Layer 4 of a small transformer language model trained on English Wikipedia (8 layers, counted from 0, width 96).
A neuron's activation on a vector x is GELU(weights . x + bias), where the dot is the dot product.
The model reads these tokens: "ial" " pro" "p" "os" "als" " in" " the" " b" "ill" " was" " the" " ab" "ol" "ition" " of" " the" " d" "ual" " m"

The vector x that enters this layer's MLP at each token. A number n stands for n times 0.007.
0 "ial": -61 -71 132 54 -9 100 -197 -131 -133 10 127 43 57 -91 -118 62 57 -3 22 234 -81 -143 -111 149 -18 18 285 70 90 50 -132 -84 92 23 -25 -178 -136 -86 18 -253 -27 54 4 51 5 -21 19 -43 -77 95 -51 -84 -27 -50 178 4 -39 -10 -122 29 -122 -44 236 -24 25 92 43 -103 84 -51 -39 -10 -50 -30 41 -48 15 -9 66 94 194 -182 -92 82 57 -1 -55 -1 76 100 -53 26 130 63 47 52
1 " pro": -78 -97 156 106 -30 198 -210 -35 -170 9 151 194 -123 41 -98 180 -36 130 -180 260 -259 -199 -82 236 -145 73 184 -9 -48 29 -204 -54 193 73 -57 -29 -136 -48 -23 -155 51 -33 -119 211 60 -74 102 55 -5 -66 -116 64 -67 -16 160 101 -102 1 -38 71 -26 -66 168 -61 41 165 38 -167 56 -315 -63 87 -76 -17 44 53 -144 -17 8 70 177 1 -86 -46 159 65 -182 -52 2 94 40 3 108 -47 45 42
2 "p": -122 -402 24 28 81 121 115 -169 -40 7 -122 181 -169 -76 -73 40 -5 136 -62 164 -132 -47 29 239 -170 26 32 119 -47 -89 -84 -98 254 68 77 -117 80 -28 128 -40 18 48 13 158 103 -63 157 -239 -37 38 -46 143 53 116 76 76 -262 72 -65 1 -92 -11 79 42 -55 209 -122 -138 -19 -115 26 93 4 -24 -47 66 -142 29 165 1 150 -241 -24 -83 115 -8 -112 -67 -66 27 71 85 53 -174 -32 137
3 "os": -220 -413 248 92 -70 21 156 31 -93 -33 -48 -57 -58 -73 -309 -13 -88 0 41 303 -169 -206 30 99 -44 104 -10 53 -107 7 -79 79 177 -13 124 7 95 89 -12 -107 84 -95 -91 99 262 6 60 -29 -187 231 -112 -41 61 127 106 53 -20 -26 19 70 -56 -172 90 -10 84 52 14 -89 94 -44 128 11 38 -6 -98 -82 51 -37 137 -36 133 -192 -92 241 127 26 -207 -18 -79 -14 -86 42 130 -149 -41 34
4 "als": -45 -97 195 -45 -55 58 -219 -134 -146 68 48 51 17 -105 -196 77 -33 -11 34 269 -112 -141 -56 120 47 16 225 51 71 14 -127 -20 39 -2 -24 -167 -69 -85 41 -229 -62 122 29 50 60 15 136 -33 -102 93 -40 -70 73 9 77 59 13 -14 -130 58 -129 -92 257 64 -14 46 94 -60 -5 -146 37 48 -6 2 65 -69 103 -75 132 35 192 -247 -187 131 85 29 -160 -36 61 84 -33 -64 101 51 54 16
5 " in": -23 -25 71 54 -39 129 -218 -123 -16 26 108 86 -48 -113 -135 62 64 52 -73 182 -217 -85 -64 107 16 104 289 55 49 34 -166 -58 72 -13 -31 -104 -176 -54 -32 -198 -1 99 -28 87 108 -84 89 -32 -36 127 -76 -89 -3 -15 151 31 12 31 -151 -7 -177 -114 216 68 -21 29 73 -144 23 -2 -65 -2 -135 -32 19 -12 -8 -16 85 132 244 -195 -34 113 39 -53 -47 -6 28 119 33 33 -4 65 63 37
6 " the": -3 -66 105 47 -68 78 -232 -33 -84 -26 95 83 87 -110 -131 101 -16 31 -59 220 -119 -91 -88 152 8 55 348 56 68 -21 -191 -91 47 -2 -69 -144 -112 -68 -6 -201 -7 75 21 97 11 -62 -2 -44 -118 160 -10 -87 -105 -10 120 39 -57 27 -54 87 -118 5 147 47 54 94 68 -159 120 -114 -59 -58 -125 -48 48 -56 -17 17 41 70 239 -200 13 82 -56 -47 -38 99 49 86 -8 -43 125 24 73 41
7 " b": -13 -77 93 51 -103 -46 -155 -29 -159 -15 144 126 13 -80 -196 95 -22 178 -137 247 62 -95 -85 159 -11 64 81 -81 -70 97 -226 40 100 -8 -121 2 -71 49 72 -191 -3 110 64 69 123 55 258 -154 -246 61 82 -25 -93 2 151 -53 -169 100 -84 -18 -53 85 110 -40 -47 89 10 -254 105 -301 -120 162 -235 24 -15 109 -119 -12 -25 69 106 37 -15 102 54 -10 2 -30 31 -5 -147 -7 325 -45 97 160
8 "ill": -31 56 297 -17 101 37 -193 -127 -62 58 -143 -11 -55 -68 -152 -90 -36 98 -7 311 -283 -55 8 110 -5 100 8 -17 102 114 -155 -44 146 -35 -28 -37 -35 57 -105 -140 52 106 -121 157 253 -155 190 -195 -104 175 70 45 103 10 -33 -123 -184 58 -40 35 -12 -45 -7 -203 79 174 -77 -178 8 -139 -54 94 18 43 127 104 -148 -71 -66 -38 -3 287 153 -20 -24 117 -50 -95 67 52 -95 167 64 -15 -51 69
9 " was": -95 69 61 -3 -115 114 -119 -121 -144 35 2 -78 -151 -25 -217 90 -80 143 115 215 -117 -110 -60 347 -54 24 181 -2 -43 81 -391 -62 177 -135 -85 -234 -140 -92 -116 -183 11 114 -47 49 279 -10 148 -58 2 113 45 -118 25 53 33 142 -88 -23 73 -92 -15 -18 -48 59 76 20 137 -115 -42 -106 37 161 -143 -9 -2 159 89 29 49 74 107 -252 17 6 -77 125 -55 40 150 84 71 27 17 -44 63 72
10 " the": -23 -81 191 39 -77 74 -172 -42 -37 -18 30 139 29 -72 -156 97 -116 56 -53 183 -92 -58 -97 201 11 92 352 85 39 -76 -226 -9 41 -4 -99 -157 -89 -85 -36 -137 -6 71 55 124 45 -101 -78 -105 -142 233 39 -44 -139 -21 89 97 -65 15 33 89 -74 60 80 56 73 68 95 -219 86 -178 -76 -19 -134 -64 31 -45 -99 -6 18 65 264 -139 55 50 -111 -61 -27 120 42 60 -15 -43 125 -9 75 77
11 " ab": 25 -104 164 -79 -55 143 -211 -148 -129 182 193 -8 -104 -79 -117 -1 -6 172 -88 170 -135 14 -24 300 -41 65 53 27 -25 -158 -253 -8 100 102 -115 28 -206 53 131 -60 69 65 98 95 341 34 111 -110 14 79 -149 -6 68 58 107 -80 -76 14 -131 -305 -113 68 -51 -42 -39 201 -106 -125 166 -157 -110 99 -99 5 29 137 -167 135 -7 13 120 -111 -57 159 -2 6 -73 -116 -18 87 -78 52 188 -25 22 151
12 "ol": 16 -257 111 -162 -6 -16 -171 -1 53 -81 -93 175 -34 -55 -172 37 -112 -10 76 86 -338 -246 52 120 20 264 -92 47 -19 53 43 38 98 14 98 64 -103 42 22 -205 86 -63 -32 90 227 89 31 35 -54 348 -77 128 80 -46 27 -91 -201 81 44 192 -3 45 194 -10 66 24 -76 -135 -29 9 106 -61 -9 -8 -65 155 -47 96 -171 67 157 -19 -81 173 -9 -180 -180 -12 -50 -38 -25 -140 -43 -64 95 22
13 "ition": 17 -182 214 -171 94 -35 -100 -120 -52 -87 -100 80 -111 14 -205 -110 -53 33 -39 396 -249 -124 -20 176 34 66 121 -67 48 100 -187 -20 70 107 -95 -11 -13 -96 70 -85 -72 102 -9 227 444 47 150 2 -11 20 -21 75 41 88 -59 284 -62 -20 -153 233 -129 -59 168 -57 107 137 132 -147 81 -209 5 136 -76 -120 -26 -23 -7 -153 66 98 41 -128 -53 59 -123 -68 -180 -141 -8 -34 -83 177 143 -46 5 80
14 " of": -127 -62 209 -59 -30 11 -142 -176 36 31 96 3 -111 -40 -248 28 70 216 -37 271 -126 -83 -68 123 -33 126 362 38 -44 8 -173 17 142 -9 -33 -8 -135 -70 -87 -69 -68 30 65 57 256 -17 186 -92 93 141 -27 -140 14 23 -8 116 27 60 -88 -34 -140 -45 119 139 38 -25 37 -233 -118 -63 -66 43 -182 -100 26 -102 15 -1 76 94 214 -218 -12 40 -6 43 -67 -7 14 55 10 71 -4 -70 144 20
15 " the": 0 -42 161 26 -44 41 -224 -24 -64 -11 85 83 45 -95 -151 84 -64 68 -112 265 -108 -81 -70 187 23 76 376 67 72 -63 -216 -64 55 2 -97 -115 -112 -71 -42 -180 -11 61 36 98 37 -73 14 -59 -143 191 24 -91 -147 -27 76 48 -92 28 -16 84 -97 36 119 60 82 90 98 -208 99 -166 -64 -39 -141 -72 36 -86 -55 25 29 65 240 -153 47 79 -93 -31 -3 86 39 56 1 -11 131 -5 81 54
16 " d": 54 -124 102 -24 -102 -61 -180 -61 -67 100 107 56 -138 -194 -222 61 -39 140 -138 425 -144 -137 -116 233 -42 13 -74 63 117 134 -261 -19 169 18 -147 -23 -57 -37 -59 -201 -49 56 -149 179 124 -75 160 -132 -56 46 -124 -72 -5 148 142 27 -179 37 -66 -5 3 52 122 121 5 37 -24 -105 30 -209 -164 125 -90 32 -1 210 -110 50 -58 7 153 -68 79 61 97 60 -2 -8 27 -18 -28 10 313 6 30 287
17 "ual": -158 -223 199 -93 -35 73 -289 -42 -56 -125 73 109 -39 -35 -296 -79 -96 -10 28 68 -145 -60 160 164 15 226 114 -29 30 -43 -202 -4 35 -81 -16 34 11 -138 -63 -79 -13 53 4 198 474 1 231 -60 -41 -151 -186 88 27 -151 98 76 -168 98 121 50 -155 -16 42 5 111 165 23 -30 164 6 57 126 55 -195 45 51 -99 -90 -4 84 160 29 -79 85 -75 -200 -64 -9 -32 22 -12 41 153 -114 -3 161
18 " m": -59 -19 134 40 -37 75 55 -111 -44 -98 169 54 -45 13 -127 170 -97 172 72 276 -223 -194 28 263 -115 88 -55 14 -26 -32 -113 -94 26 95 -79 59 -93 -15 7 -198 -13 65 -29 66 84 41 270 -214 -7 180 10 -33 -3 123 -34 43 -114 89 -128 55 -48 3 204 104 15 60 9 -218 -82 -185 -107 55 -118 -78 43 -92 -114 -27 -83 40 85 -142 -89 128 -27 -39 -213 -22 -89 97 157 137 333 -53 50 180

Each question shows the input weights of one neuron of the MLP. A number n stands for n times 0.0049.

n150 (bias -0.256): -179 -71 95 -54 112 67 25 51 108 -23 -19 210 -61 67 2 -35 63 -38 -28 -202 -78 -134 105 114 -15 24 54 -88 -76 39 -29 -33 -11 136 91 101 -68 23 79 130 -28 -12 -124 -98 -187 94 -45 -84 -75 60 -88 -83 83 -85 63 71 -63 -23 -36 -127 -29 -66 96 40 -23 -68 -14 -29 -65 30 -71 -56 41 154 -114 73 -1 56 -58 -16 171 -41 134 -2 -9 56 107 73 -85 -98 93 -164 -220 -42 23 37
On which token does it fire most, and how strongly? 12 "ol", at about 5.4

n164 (bias -0.225): -5 -1 62 -86 47 -175 70 -55 140 -69 -1 106 -133 72 -132 -140 -21 -129 -83 27 -39 -144 56 -163 13 1 85 -233 215 4 41 -39 44 5 103 -117 -19 -107 130 127 -238 -75 43 -79 -98 120 -7 0 -93 -33 -30 51 -117 -92 -39 142 -2 32 -90 -65 63 -49 231 -7 82 -73 19 -116 -31 100 50 124 -8 -4 80 19 117 -55 -171 3 108 37 -9 37 -23 65 -69 52 12 -87 -110 -144 -63 -120 -34 -77
Its three highest activations, in order, are on tokens 13 "ition", 12 "ol", 4 "als"

n78 (bias -0.231): 112 -22 -27 113 63 46 -33 37 128 -79 5 53 180 13 149 -40 -6 114 23 -131 184 -49 -43 54 -26 -88 5 -144 -115 5 -82 116 103 72 26 -141 55 24 109 -23 -65 -145 155 57 21 -79 -54 32 9 -21 -325 94 159 -112 -171 78 -63 -89 -71 45 -30 10 -93 -34 -163 -92 17 -29 -20 -210 15 75 163 118 -6 -30 -30 -47 -112 78 66 -29 -35 125 -116 107 31 -124 -3 143 143 -32 -152 -89 142 -98
Which token does this neuron like most? 1 " pro"

n293 (bias -0.095): -159 -128 -100 26 112 41 -68 109 83 73 182 -150 -22 -59 -64 175 35 28 29 -83 -115 4 -24 -119 19 97 -31 -14 -184 42 -157 -86 -51 145 -124 58 -86 -106 58 157 46 222 -85 -6 -54 -2 -73 198 4 -25 47 103 0 123 -17 -83 95 32 22 48 117 -103 106 -28 -167 -29 -16 -34 -33 10 -72 0 -46 151 -33 -94 -147 -1 -69 -19 -33 79 133 -26 161 -111 68 127 -34 102 212 -115 83 8 -110 -48
Its three highest activations, in order, are on tokens 1 " pro", 18 " m", 5 " in"

n187 (bias -0.204): -79 50 -12 -114 -94 127 50 -99 -13 35 128 191 -81 96 117 200 75 -77 -53 -96 -155 -94 16 52 -59 -41 -54 204 53 -12 44 9 -195 -2 -70 -9 -22 127 -78 -163 -2 -106 -223 -83 -15 -61 137 73 -137 -24 83 197 -76 103 148 140 143 -77 -15 -48 39 -1 -163 84 -27 21 -116 96 -7 209 -128 60 119 -16 83 45 -30 -55 202 31 -126 76 44 -8 -8 1 88 125 -67 36 116 -63 65 53 -135 10
On which two tokens does it fire most, strongest first? 1 " pro", 18 " m"

n302 (bias -0.228): 69 -17 36 60 -60 -87 104 -13 79 -164 149 112 -50 -171 15 -202 167 21 -31 -3 63 14 -17 -72 192 -74 -67 -54 61 -111 37 -17 -190 -121 38 -215 -51 -111 -19 74 -20 185 127 -8 -39 -87 14 136 40 23 -16 20 -238 -24 83 64 83 -143 47 55 92 -8 57 -113 155 -128 -83 161 153 -118 90 -22 80 -158 -8 143 -30 66 -120 97 -57 68 156 100 -73 -84 38 -78 -71 214 -76 -155 11 -107 147 31
Which token does this neuron like most? 17 "ual"

n176 (bias -0.345): -53 59 -31 45 59 52 91 -179 138 -98 31 113 -97 41 113 73 -93 16 16 22 78 -4 81 -16 -5 15 37 -102 -3 111 51 -111 3 -131 -67 59 -44 -77 13 -49 59 -79 -124 10 36 63 1 60 -83 -74 -60 113 -106 -67 -9 57 149 -14 50 -2 43 -115 175 110 56 6 2 44 159 9 -90 93 108 -88 -111 -23 -75 -114 -86 14 2 171 -83 -186 177 63 -13 85 -41 99 44 -104 67 48 1 -154
Which token does this neuron like most? 1 " pro"

n106 (bias -0.239): -35 48 199 8 -29 142 73 118 28 -53 -71 -6 -163 236 79 136 -8 -66 -202 -156 116 -43 32 -55 -223 -14 49 -46 32 57 -88 28 -22 112 54 -231 23 30 96 -32 -14 -14 209 -42 -56 -44 -40 -55 -100 79 -152 156 -74 -19 142 104 81 -82 40 -173 137 -146 1 -4 -99 13 -99 241 -154 -27 63 -34 192 -12 -98 -130 -61 -41 115 -59 36 -40 -50 -85 -37 -103 -10 92 29 -25 80 -171 1 140 -105 68
Which token does this neuron like most? 2 "p"

n121 (bias -0.200): 75 136 61 -187 -83 111 37 -15 112 34 4 33 98 183 6 -4 133 -89 218 90 42 -153 112 -87 141 -161 65 -98 65 -147 -40 -132 -34 -88 -35 -81 29 -31 -70 -85 20 -50 -41 12 -49 32 -8 -24 -175 89 -55 83 -25 186 -16 -20 -34 -35 -65 45 4 -75 -13 -96 -46 -209 -50 51 -87 54 96 18 76 27 -23 78 -23 -212 -62 -66 115 -179 43 75 113 -28 -60 -135 -163 -17 -67 -39 -14 -91 -1 -11
Which token does this neuron like most? 4 "als"

n124 (bias -0.242): -22 255 -46 -69 -74 78 55 -136 -100 -228 26 -11 -96 42 90 17 42 -38 112 29 204 25 93 -44 -12 42 61 47 -10 93 -9 102 11 -84 -29 -167 116 -47 77 -166 65 34 -78 -50 -48 77 128 -23 -70 -124 311 -187 142 90 234 137 124 19 40 74 31 118 -158 -35 -68 -184 -30 -8 -159 -51 -99 -43 101 136 175 156 -35 93 129 -142 -106 -119 9 63 147 49 30 -118 140 25 -128 34 89 82 79 -51
Its three highest activations, in order, are on tokens 9 " was", 7 " b", 4 "als"

n155 (bias -0.050): -12 47 -147 -66 -163 -51 -14 -63 14 -152 314 -22 -5 -81 20 -9 131 0 104 -51 -139 -38 35 -48 86 -128 6 -7 -30 -48 26 157 -65 6 101 20 26 53 59 -170 46 7 -74 -7 139 55 -52 151 15 -199 69 20 85 65 -63 68 34 -27 -101 70 -39 -24 20 -10 38 -185 120 -161 -62 -39 46 75 -38 26 -103 -6 242 -29 -16 -86 -124 -11 80 8 -70 4 -30 107 -27 115 -168 11 -120 35 -98 -103
On which two tokens does it fire most, strongest first? 13 "ition", 9 " was"

n247 (bias -0.150): -14 129 -71 -124 50 -204 -122 91 -10 -6 220 -55 143 -37 147 -34 43 -83 -119 -166 -32 136 -11 119 0 71 197 13 -128 -23 44 -15 23 -2 -78 -171 135 137 -63 42 28 36 57 210 -12 -100 76 154 62 -153 5 -27 2 -181 55 -66 118 66 107 6 -103 -29 -102 -62 48 81 54 -32 3 -1 -34 -56 -17 -121 82 -28 -156 -18 -238 -66 22 7 53 102 67 96 -114 -88 -117 100 170 -67 -100 -45 -17 -46
Its three highest activations, in order, are on tokens 17 "ual", 1 " pro", 15 " the"

n201 (bias -0.249): -163 12 156 38 -8 -22 76 140 -17 92 -34 -120 95 21 164 -105 -96 -19 -2 52 64 33 -183 119 2 63 -50 -83 191 -16 91 -128 -48 -55 -170 -226 54 10 118 -66 -17 23 57 -42 -104 16 -117 23 -14 117 -118 149 -165 14 -36 139 153 69 -94 47 17 116 66 150 -8 -51 -71 15 170 132 61 -39 -27 35 95 1 -128 102 181 -16 -61 -15 60 -40 -108 69 -40 -103 57 26 -97 45 -160 58 32 -33
On which token does it fire most, and how strongly? 10 " the", at about 1.6

n256 (bias -0.286): -85 -42 -91 -87 81 85 -82 16 15 -1 85 31 -7 42 -54 71 17 -143 132 -81 106 155 103 -59 158 53 19 -6 -78 -95 -132 14 -95 -50 -187 126 29 -149 -98 -63 -50 -40 -122 -96 -92 -194 -104 42 114 101 185 -126 68 12 136 -41 218 13 195 28 44 -57 60 -14 -1 -2 23 98 -147 -77 -27 7 -17 239 -27 53 -108 -5 -101 48 119 -11 52 -134 -79 -67 5 5 112 105 98 -87 11 -24 -99 -55
On which token does it fire most, and how strongly? 10 " the", at about 1

n300 (bias -0.015): -45 100 -88 34 21 -57 58 -10 108 163 161 -30 -69 -108 -6 -62 37 36 72 -73 23 83 104 26 -209 97 99 58 -38 73 34 -190 27 -46 -35 134 -32 55 112 58 68 -73 8 -61 -7 -103 -40 -126 -56 -46 -29 -20 152 26 120 7 -31 -35 -204 -27 -75 14 -149 13 -96 73 -102 142 71 196 11 114 -71 -25 -27 -97 -2 58 13 -38 -13 -23 -98 17 -17 -48 -74 77 -295 55 86 98 -70 90 56 49
Its three highest activations, in order, are on tokens 11 " ab", 2 "p", 5 " in"

n96 (bias -0.109): -41 100 28 -79 -130 120 -43 -45 -42 -174 -12 6 -51 -79 -109 -19 181 -120 45 8 -49 -34 -72 -88 -28 11 -98 54 53 187 -50 -91 -136 98 78 -81 65 -26 -7 37 -48 -18 86 -158 -120 -25 65 -46 -126 -94 -10 -7 -17 -17 -152 -34 39 246 92 -65 -25 -54 -16 -130 20 -174 21 69 -5 -63 45 4 135 -3 -50 71 20 48 32 69 170 29 41 116 -51 33 -102 77 -52 4 112 -61 85 -45 116 76
On which two tokens does it fire most, strongest first? 4 "als", 17 "ual"

n177 (bias -0.154): -90 74 -90 -54 137 -109 -68 -100 84 -2 -17 89 4 65 34 -263 67 -74 94 -105 59 14 -54 113 -58 -67 -157 30 -90 -60 143 -57 29 2 -11 -34 -117 260 8 -140 58 -81 2 -37 -19 40 -105 59 -51 127 -77 -45 -35 -67 65 49 -73 236 -153 -8 142 -8 62 30 122 76 -223 -5 -76 39 106 -44 249 72 123 212 204 -105 -16 -39 156 96 -99 -25 -125 43 19 -84 -62 89 220 -19 -43 -97 -33 11
Which token does this neuron like most? 12 "ol"

n93 (bias -0.104): 6 -29 -140 145 -80 104 100 -99 -19 -167 -132 -117 -6 60 6 -2 186 -108 -6 85 120 13 91 -73 26 147 -64 29 17 -63 -9 61 98 8 -98 -51 -191 137 53 -150 120 11 -8 -89 -4 -45 99 -35 62 67 2 -122 151 86 14 24 -30 -123 120 -46 98 7 17 55 -10 104 167 -59 -114 -119 -71 5 8 44 51 -92 28 49 53 94 -40 28 51 -60 28 -20 50 -7 -65 -83 43 -151 -71 17 183 -192
On which two tokens does it fire most, strongest first? 9 " was", 14 " of"